Layer 2 of a small transformer language model trained on English Wikipedia (8 layers, counted from 0, width 96).
A neuron's activation on a vector x is SiLU(gate . x) times (in . x), where the dot is the dot product.
The model reads these tokens: " s" "h" "are" "d" " c" "ity" "/" "s" "ch" "o" "ol" " a" "d"

The vector x that enters this layer's MLP at each token. A number n stands for (n - 128) times 0.023.
0 " s": 92, 113, 114, 169, 123, 108, 123, 80, 114, 106, 175, 124, 158, 138, 114, 163, 79, 185, 143, 141, 143, 171, 124, 240, 138, 121, 147, 111, 146, 145, 132, 128, 152, 105, 138, 147, 79, 147, 119, 67, 120, 120, 175, 162, 130, 147, 191, 108, 101, 117, 140, 143, 143, 127, 177, 168, 114, 146, 137, 122, 134, 129, 154, 136, 103, 161, 190, 103, 168, 156, 125, 91, 52, 93, 99, 169, 125, 137, 110, 175, 179, 158, 129, 132, 127, 97, 159, 119, 124, 156, 174, 126, 111, 186, 151, 127
1 "h": 128, 83, 159, 132, 119, 128, 126, 94, 156, 69, 146, 124, 103, 54, 141, 137, 57, 94, 89, 107, 115, 132, 124, 181, 97, 76, 111, 81, 131, 174, 91, 173, 148, 125, 106, 145, 81, 125, 101, 136, 119, 146, 189, 143, 139, 83, 186, 133, 50, 156, 105, 169, 163, 74, 154, 122, 71, 123, 118, 99, 143, 172, 134, 111, 124, 133, 139, 121, 149, 147, 155, 141, 116, 136, 141, 144, 99, 166, 135, 89, 103, 130, 151, 136, 161, 179, 147, 113, 141, 167, 170, 130, 159, 196, 85, 117
2 "are": 63, 147, 164, 108, 131, 107, 110, 76, 119, 106, 158, 138, 129, 61, 135, 114, 182, 103, 170, 124, 77, 102, 185, 174, 101, 84, 116, 132, 209, 98, 125, 98, 96, 111, 117, 160, 76, 141, 124, 105, 95, 134, 89, 90, 152, 63, 145, 120, 115, 122, 124, 94, 76, 144, 110, 127, 85, 188, 179, 107, 134, 203, 114, 177, 138, 122, 123, 120, 101, 116, 99, 109, 147, 69, 114, 98, 95, 137, 109, 128, 151, 123, 179, 141, 138, 121, 141, 101, 152, 145, 163, 138, 111, 155, 148, 169
3 "d": 124, 145, 166, 125, 155, 128, 131, 128, 92, 118, 164, 142, 130, 110, 119, 132, 89, 111, 147, 144, 83, 123, 105, 135, 77, 92, 122, 168, 211, 134, 146, 142, 92, 115, 106, 128, 73, 117, 142, 182, 77, 116, 122, 82, 95, 116, 97, 110, 129, 132, 104, 114, 110, 158, 97, 175, 118, 206, 157, 129, 172, 186, 86, 159, 148, 168, 156, 169, 125, 117, 134, 164, 104, 121, 116, 169, 182, 121, 103, 138, 122, 148, 198, 123, 242, 154, 101, 140, 151, 107, 177, 142, 167, 158, 156, 156
4 " c": 96, 127, 108, 153, 120, 70, 110, 95, 134, 94, 154, 126, 127, 87, 123, 147, 75, 110, 141, 104, 167, 150, 122, 188, 121, 88, 65, 131, 171, 172, 113, 122, 83, 85, 158, 124, 149, 118, 145, 136, 150, 109, 167, 169, 153, 121, 233, 106, 74, 195, 142, 150, 115, 124, 144, 139, 141, 116, 136, 175, 150, 82, 185, 112, 129, 148, 133, 146, 166, 122, 124, 112, 73, 143, 79, 139, 153, 157, 94, 119, 168, 155, 165, 91, 133, 153, 158, 120, 117, 142, 155, 139, 171, 163, 160, 160
5 "ity": 93, 208, 151, 101, 115, 82, 117, 115, 125, 131, 198, 137, 61, 93, 123, 105, 156, 116, 161, 108, 101, 153, 179, 150, 109, 76, 81, 195, 174, 179, 99, 83, 171, 148, 137, 186, 104, 132, 160, 148, 156, 125, 121, 74, 128, 115, 151, 99, 133, 148, 72, 103, 76, 128, 165, 114, 150, 129, 145, 115, 150, 144, 109, 186, 103, 119, 77, 164, 79, 158, 132, 159, 151, 68, 133, 102, 140, 112, 125, 80, 182, 116, 147, 110, 143, 116, 158, 137, 173, 161, 139, 161, 121, 161, 113, 123
6 "/": 128, 136, 135, 117, 140, 90, 96, 81, 178, 102, 177, 159, 78, 118, 148, 128, 130, 70, 211, 136, 106, 114, 145, 160, 78, 124, 72, 148, 154, 217, 107, 133, 104, 100, 153, 102, 159, 98, 148, 84, 177, 91, 140, 166, 177, 130, 179, 133, 94, 159, 144, 172, 131, 104, 115, 131, 177, 139, 157, 121, 130, 143, 106, 103, 129, 146, 136, 161, 168, 105, 135, 87, 83, 134, 99, 125, 114, 96, 152, 126, 209, 140, 180, 98, 145, 141, 133, 113, 101, 119, 143, 170, 158, 174, 166, 97
7 "s": 113, 134, 141, 160, 103, 140, 101, 107, 140, 141, 196, 133, 139, 95, 111, 154, 113, 155, 132, 161, 146, 141, 161, 170, 115, 70, 97, 120, 110, 171, 139, 116, 177, 64, 122, 96, 145, 147, 123, 105, 124, 76, 157, 184, 148, 113, 225, 108, 134, 156, 89, 152, 132, 90, 142, 127, 145, 186, 171, 103, 131, 82, 149, 108, 65, 140, 135, 136, 187, 168, 108, 112, 90, 136, 89, 155, 148, 114, 109, 151, 166, 161, 157, 138, 160, 110, 177, 72, 124, 153, 141, 132, 110, 219, 125, 145
8 "ch": 66, 127, 119, 132, 77, 103, 142, 88, 169, 139, 129, 133, 136, 94, 116, 117, 99, 80, 92, 114, 100, 106, 153, 151, 75, 107, 6, 123, 134, 161, 84, 132, 131, 131, 84, 157, 122, 171, 172, 204, 96, 144, 154, 89, 139, 136, 152, 158, 78, 96, 92, 107, 87, 122, 162, 128, 137, 172, 133, 70, 138, 168, 153, 95, 106, 150, 133, 87, 149, 125, 180, 145, 71, 180, 140, 143, 134, 111, 150, 111, 169, 113, 189, 156, 107, 153, 133, 53, 118, 162, 112, 122, 124, 141, 157, 122
9 "o": 98, 129, 143, 62, 74, 127, 100, 108, 156, 88, 138, 132, 129, 93, 116, 136, 137, 110, 143, 111, 104, 154, 104, 164, 137, 66, 87, 126, 128, 126, 78, 132, 107, 91, 96, 116, 112, 138, 92, 166, 80, 145, 221, 125, 138, 131, 156, 123, 86, 107, 153, 172, 73, 164, 145, 107, 138, 157, 156, 87, 183, 161, 138, 95, 132, 157, 83, 130, 156, 136, 125, 95, 122, 162, 168, 146, 58, 76, 90, 110, 126, 120, 154, 117, 111, 108, 106, 94, 110, 133, 182, 194, 104, 196, 129, 193
10 "ol": 96, 133, 161, 93, 90, 145, 169, 118, 125, 129, 183, 115, 126, 125, 96, 160, 124, 105, 189, 109, 122, 166, 157, 162, 107, 70, 13, 186, 140, 79, 130, 190, 87, 153, 171, 132, 49, 118, 129, 146, 99, 125, 125, 120, 141, 93, 99, 132, 119, 123, 129, 108, 92, 151, 132, 124, 149, 146, 144, 133, 69, 181, 150, 113, 127, 130, 125, 145, 154, 76, 106, 163, 138, 118, 142, 169, 129, 132, 116, 121, 196, 120, 205, 139, 100, 154, 101, 109, 184, 88, 137, 129, 131, 197, 103, 145
11 " a": 89, 125, 170, 118, 119, 115, 113, 104, 111, 80, 190, 135, 103, 128, 96, 143, 124, 69, 135, 162, 159, 183, 85, 193, 149, 116, 65, 136, 141, 147, 149, 100, 83, 109, 167, 156, 132, 130, 139, 108, 108, 107, 182, 161, 162, 145, 120, 109, 154, 152, 140, 166, 102, 115, 165, 141, 140, 130, 166, 144, 109, 166, 161, 149, 148, 142, 158, 141, 128, 106, 140, 119, 83, 125, 48, 146, 139, 157, 110, 124, 155, 115, 115, 124, 125, 115, 147, 26, 153, 197, 210, 128, 128, 153, 207, 118
12 "d": 73, 148, 137, 104, 102, 114, 147, 133, 83, 101, 144, 164, 111, 118, 119, 149, 110, 87, 100, 120, 112, 119, 122, 172, 115, 129, 115, 125, 148, 139, 167, 65, 170, 169, 184, 110, 117, 69, 125, 189, 78, 116, 160, 116, 115, 111, 171, 134, 137, 114, 106, 121, 111, 96, 67, 129, 137, 163, 162, 106, 130, 208, 78, 164, 169, 125, 100, 163, 162, 67, 159, 150, 128, 117, 113, 169, 171, 154, 86, 111, 149, 111, 175, 88, 196, 97, 101, 156, 144, 120, 115, 95, 133, 227, 117, 127

Each question shows the input weights of one neuron of the MLP. A number n stands for (n - 128) times 0.014.

n341 gate: 130, 98, 118, 142, 125, 140, 113, 136, 139, 116, 24, 122, 88, 107, 107, 142, 128, 192, 149, 77, 96, 111, 125, 171, 131, 86, 108, 113, 125, 81, 127, 138, 91, 192, 113, 114, 149, 120, 120, 145, 105, 98, 125, 119, 137, 164, 127, 132, 137, 101, 116, 109, 187, 101, 98, 179, 100, 135, 87, 137, 143, 120, 131, 177, 196, 91, 119, 78, 122, 120, 139, 148, 132, 165, 76, 87, 113, 123, 169, 146, 93, 95, 152, 111, 149, 103, 160, 138, 125, 157, 151, 144, 152, 89, 125, 142
n341 in: 148, 124, 104, 88, 141, 111, 221, 132, 156, 152, 156, 160, 122, 111, 156, 169, 157, 154, 148, 155, 91, 99, 99, 118, 120, 69, 122, 112, 183, 174, 73, 166, 82, 144, 164, 103, 92, 120, 121, 174, 153, 160, 77, 179, 160, 116, 112, 157, 140, 113, 105, 121, 122, 89, 78, 155, 122, 161, 132, 134, 129, 163, 161, 155, 171, 110, 138, 65, 152, 128, 121, 79, 164, 142, 107, 89, 110, 111, 135, 129, 98, 144, 182, 104, 98, 145, 157, 109, 125, 85, 147, 72, 170, 118, 137, 152
Which token does this neuron like most? 1 "h"

n94 gate: 127, 85, 85, 96, 154, 115, 156, 120, 141, 129, 96, 107, 113, 120, 68, 116, 158, 123, 119, 81, 109, 112, 144, 90, 112, 80, 151, 93, 133, 108, 108, 161, 156, 161, 133, 110, 134, 107, 134, 145, 140, 116, 158, 129, 130, 149, 109, 90, 78, 156, 126, 107, 175, 103, 149, 140, 149, 84, 132, 124, 167, 123, 121, 120, 115, 140, 119, 147, 117, 148, 123, 115, 88, 122, 71, 129, 110, 133, 189, 92, 134, 101, 82, 124, 161, 139, 142, 152, 136, 135, 124, 118, 94, 99, 138, 169
n94 in: 171, 86, 138, 144, 123, 113, 155, 130, 116, 120, 163, 81, 157, 112, 133, 111, 167, 146, 117, 90, 166, 142, 154, 165, 115, 137, 121, 81, 130, 71, 88, 97, 56, 77, 108, 149, 140, 104, 109, 155, 138, 145, 149, 165, 158, 148, 87, 173, 161, 166, 144, 96, 113, 108, 180, 113, 110, 159, 121, 133, 144, 183, 162, 103, 133, 88, 120, 134, 76, 140, 123, 119, 106, 164, 128, 105, 133, 145, 146, 119, 131, 81, 101, 163, 125, 155, 161, 170, 165, 107, 142, 136, 103, 146, 112, 125
Which token does this neuron like most? 1 "h"

n374 gate: 156, 115, 124, 124, 120, 158, 109, 137, 113, 102, 124, 125, 122, 148, 188, 145, 92, 136, 125, 148, 159, 91, 150, 152, 146, 114, 100, 109, 133, 92, 140, 191, 136, 114, 100, 100, 123, 120, 141, 98, 145, 128, 117, 139, 94, 130, 76, 155, 96, 86, 125, 130, 79, 90, 125, 129, 74, 152, 156, 143, 125, 94, 137, 67, 154, 123, 122, 94, 100, 133, 143, 146, 81, 166, 112, 120, 125, 100, 112, 111, 163, 131, 94, 145, 155, 177, 171, 116, 161, 115, 121, 134, 126, 134, 94, 157
n374 in: 112, 100, 73, 115, 128, 162, 121, 89, 213, 144, 117, 141, 113, 154, 148, 133, 140, 149, 118, 96, 129, 99, 152, 127, 135, 134, 124, 141, 157, 215, 103, 113, 134, 109, 104, 146, 137, 141, 98, 142, 118, 119, 69, 162, 133, 179, 83, 104, 151, 150, 137, 128, 110, 175, 143, 129, 123, 165, 102, 147, 103, 125, 131, 103, 126, 119, 161, 124, 178, 192, 98, 141, 135, 104, 154, 121, 115, 132, 107, 102, 116, 141, 135, 83, 140, 81, 139, 111, 114, 160, 158, 149, 158, 136, 105, 139
Which token does this neuron like most? 7 "s"

n246 gate: 132, 148, 110, 141, 118, 104, 147, 222, 97, 145, 72, 170, 160, 145, 130, 149, 153, 130, 101, 125, 148, 88, 141, 136, 134, 127, 113, 109, 125, 122, 146, 112, 103, 77, 154, 97, 170, 120, 115, 156, 135, 111, 112, 153, 162, 127, 133, 121, 122, 112, 171, 169, 86, 121, 218, 134, 134, 100, 147, 156, 149, 74, 166, 124, 131, 147, 142, 130, 140, 103, 177, 106, 125, 139, 164, 119, 121, 148, 153, 143, 169, 148, 147, 132, 161, 130, 148, 149, 125, 75, 83, 102, 137, 140, 149, 165
n246 in: 74, 158, 80, 176, 124, 171, 139, 101, 71, 107, 119, 161, 139, 125, 129, 102, 97, 105, 122, 149, 116, 195, 88, 120, 138, 171, 142, 101, 131, 162, 108, 123, 97, 125, 158, 163, 150, 131, 114, 137, 168, 119, 103, 152, 136, 110, 131, 87, 124, 142, 147, 123, 159, 141, 124, 144, 121, 115, 128, 100, 107, 77, 184, 138, 134, 74, 103, 204, 125, 132, 175, 153, 144, 146, 121, 91, 153, 116, 160, 125, 139, 158, 159, 179, 120, 162, 132, 148, 64, 95, 131, 159, 129, 97, 133, 98
Which token does this neuron like most? 4 " c"

n173 gate: 139, 136, 110, 154, 142, 77, 88, 118, 140, 124, 125, 117, 182, 167, 82, 137, 120, 119, 113, 126, 116, 106, 123, 110, 141, 131, 142, 154, 108, 141, 140, 69, 137, 93, 134, 146, 112, 123, 140, 125, 145, 97, 142, 165, 138, 89, 98, 126, 162, 102, 157, 101, 155, 108, 147, 139, 96, 67, 49, 91, 154, 115, 131, 150, 89, 105, 123, 139, 116, 176, 143, 127, 124, 143, 150, 117, 138, 174, 104, 124, 106, 142, 141, 120, 125, 123, 102, 93, 111, 113, 86, 159, 150, 114, 167, 161
n173 in: 116, 128, 183, 162, 114, 123, 136, 156, 131, 176, 166, 108, 82, 75, 136, 151, 100, 102, 129, 141, 121, 126, 124, 117, 136, 140, 101, 121, 146, 95, 111, 177, 94, 104, 145, 156, 86, 120, 94, 123, 113, 160, 137, 142, 100, 103, 105, 145, 114, 120, 56, 164, 105, 160, 167, 89, 161, 106, 163, 139, 121, 114, 90, 116, 169, 137, 144, 100, 136, 100, 122, 133, 120, 106, 142, 149, 150, 122, 141, 183, 124, 146, 146, 158, 140, 126, 115, 121, 116, 113, 113, 80, 99, 135, 101, 125
Which token does this neuron like most? 6 "/"

n147 gate: 85, 133, 141, 78, 116, 110, 99, 151, 146, 116, 123, 148, 101, 185, 68, 143, 159, 143, 98, 159, 148, 123, 114, 100, 116, 143, 134, 168, 130, 166, 96, 142, 136, 119, 112, 62, 193, 111, 117, 135, 148, 99, 105, 146, 126, 180, 147, 94, 102, 149, 155, 116, 136, 107, 126, 136, 109, 132, 106, 127, 148, 110, 99, 165, 152, 132, 108, 138, 136, 110, 95, 121, 134, 141, 149, 162, 128, 82, 158, 135, 92, 88, 158, 187, 152, 112, 141, 151, 151, 142, 98, 149, 89, 99, 130, 146
n147 in: 90, 171, 104, 77, 105, 177, 81, 143, 125, 105, 143, 91, 164, 154, 97, 145, 110, 135, 87, 136, 197, 135, 99, 135, 85, 164, 151, 113, 126, 111, 96, 116, 102, 99, 179, 126, 127, 140, 116, 130, 106, 138, 136, 155, 152, 128, 155, 174, 139, 112, 147, 131, 163, 125, 153, 155, 105, 127, 127, 133, 126, 171, 117, 173, 179, 171, 130, 137, 166, 130, 176, 91, 172, 131, 144, 130, 115, 154, 178, 126, 115, 181, 94, 87, 111, 125, 133, 101, 112, 131, 93, 148, 121, 73, 118, 104
Which token does this neuron like most? 3 "d"

n58 gate: 141, 129, 112, 67, 92, 111, 111, 121, 149, 135, 107, 177, 98, 142, 144, 115, 94, 112, 137, 152, 124, 153, 103, 146, 150, 122, 101, 124, 145, 139, 110, 74, 153, 119, 102, 113, 134, 132, 104, 93, 118, 149, 127, 122, 113, 123, 97, 114, 129, 75, 141, 185, 166, 196, 186, 98, 148, 148, 81, 154, 160, 143, 140, 122, 126, 198, 114, 93, 130, 135, 112, 130, 168, 108, 114, 161, 160, 107, 89, 191, 144, 133, 127, 106, 95, 177, 111, 131, 93, 106, 139, 144, 151, 109, 140, 126
n58 in: 104, 140, 125, 102, 89, 132, 142, 124, 130, 156, 89, 130, 178, 137, 136, 173, 119, 143, 123, 145, 122, 170, 136, 151, 131, 76, 146, 125, 133, 186, 106, 140, 106, 162, 108, 179, 120, 143, 163, 113, 113, 92, 159, 92, 139, 141, 100, 84, 171, 172, 115, 155, 108, 131, 146, 173, 152, 69, 141, 119, 89, 185, 124, 104, 149, 130, 148, 103, 84, 150, 121, 91, 116, 150, 139, 169, 159, 120, 135, 218, 143, 119, 108, 126, 144, 134, 132, 153, 135, 136, 138, 127, 132, 111, 145, 196
On which token does it fire most, and how strongly? 9 "o", at about 11

n336 gate: 139, 116, 123, 96, 103, 117, 167, 160, 122, 128, 140, 146, 115, 145, 124, 135, 82, 151, 138, 98, 118, 110, 158, 136, 104, 183, 161, 101, 143, 124, 156, 123, 107, 98, 107, 137, 109, 121, 149, 107, 117, 159, 151, 132, 121, 106, 111, 109, 123, 127, 105, 148, 185, 157, 132, 115, 79, 155, 102, 166, 109, 74, 99, 140, 112, 136, 143, 141, 113, 121, 94, 141, 105, 143, 112, 124, 87, 114, 179, 88, 143, 123, 124, 143, 137, 170, 186, 138, 104, 125, 81, 123, 92, 107, 148, 134
n336 in: 106, 124, 164, 107, 81, 128, 139, 134, 149, 80, 121, 148, 149, 156, 99, 135, 113, 153, 145, 135, 163, 92, 145, 89, 65, 101, 148, 82, 139, 155, 113, 106, 117, 114, 116, 143, 112, 92, 115, 87, 143, 117, 126, 108, 166, 79, 155, 89, 153, 156, 108, 97, 171, 156, 130, 134, 98, 150, 116, 175, 136, 68, 159, 118, 126, 101, 132, 116, 132, 163, 138, 149, 130, 145, 138, 138, 86, 111, 107, 127, 126, 97, 76, 93, 113, 155, 183, 116, 141, 140, 121, 141, 79, 73, 171, 150
On which token does it fire most, and how strongly? 3 "d", at about 1.1

n317 gate: 100, 107, 71, 131, 108, 110, 197, 133, 159, 145, 142, 108, 110, 134, 185, 120, 132, 122, 130, 146, 86, 126, 166, 147, 127, 142, 107, 120, 129, 79, 134, 157, 147, 134, 130, 102, 145, 103, 147, 156, 134, 148, 146, 107, 139, 153, 158, 130, 145, 126, 153, 125, 125, 102, 134, 137, 111, 171, 165, 149, 149, 113, 118, 66, 100, 87, 112, 128, 74, 130, 116, 106, 144, 83, 196, 125, 134, 84, 130, 154, 134, 143, 111, 130, 130, 127, 159, 149, 166, 144, 139, 111, 148, 152, 102, 193
n317 in: 76, 114, 118, 130, 110, 113, 121, 141, 152, 122, 112, 166, 128, 114, 143, 129, 105, 112, 143, 55, 100, 130, 88, 151, 74, 172, 139, 110, 220, 77, 107, 139, 108, 129, 123, 137, 146, 97, 160, 132, 134, 116, 126, 121, 128, 106, 103, 136, 112, 104, 164, 145, 104, 74, 134, 112, 138, 119, 116, 124, 129, 118, 145, 82, 107, 84, 108, 107, 104, 155, 172, 87, 143, 79, 100, 147, 139, 104, 108, 156, 124, 125, 152, 167, 134, 78, 102, 97, 146, 162, 124, 121, 152, 90, 119, 131
Its two highest activations, in order, are on tokens 2 "are", 8 "ch"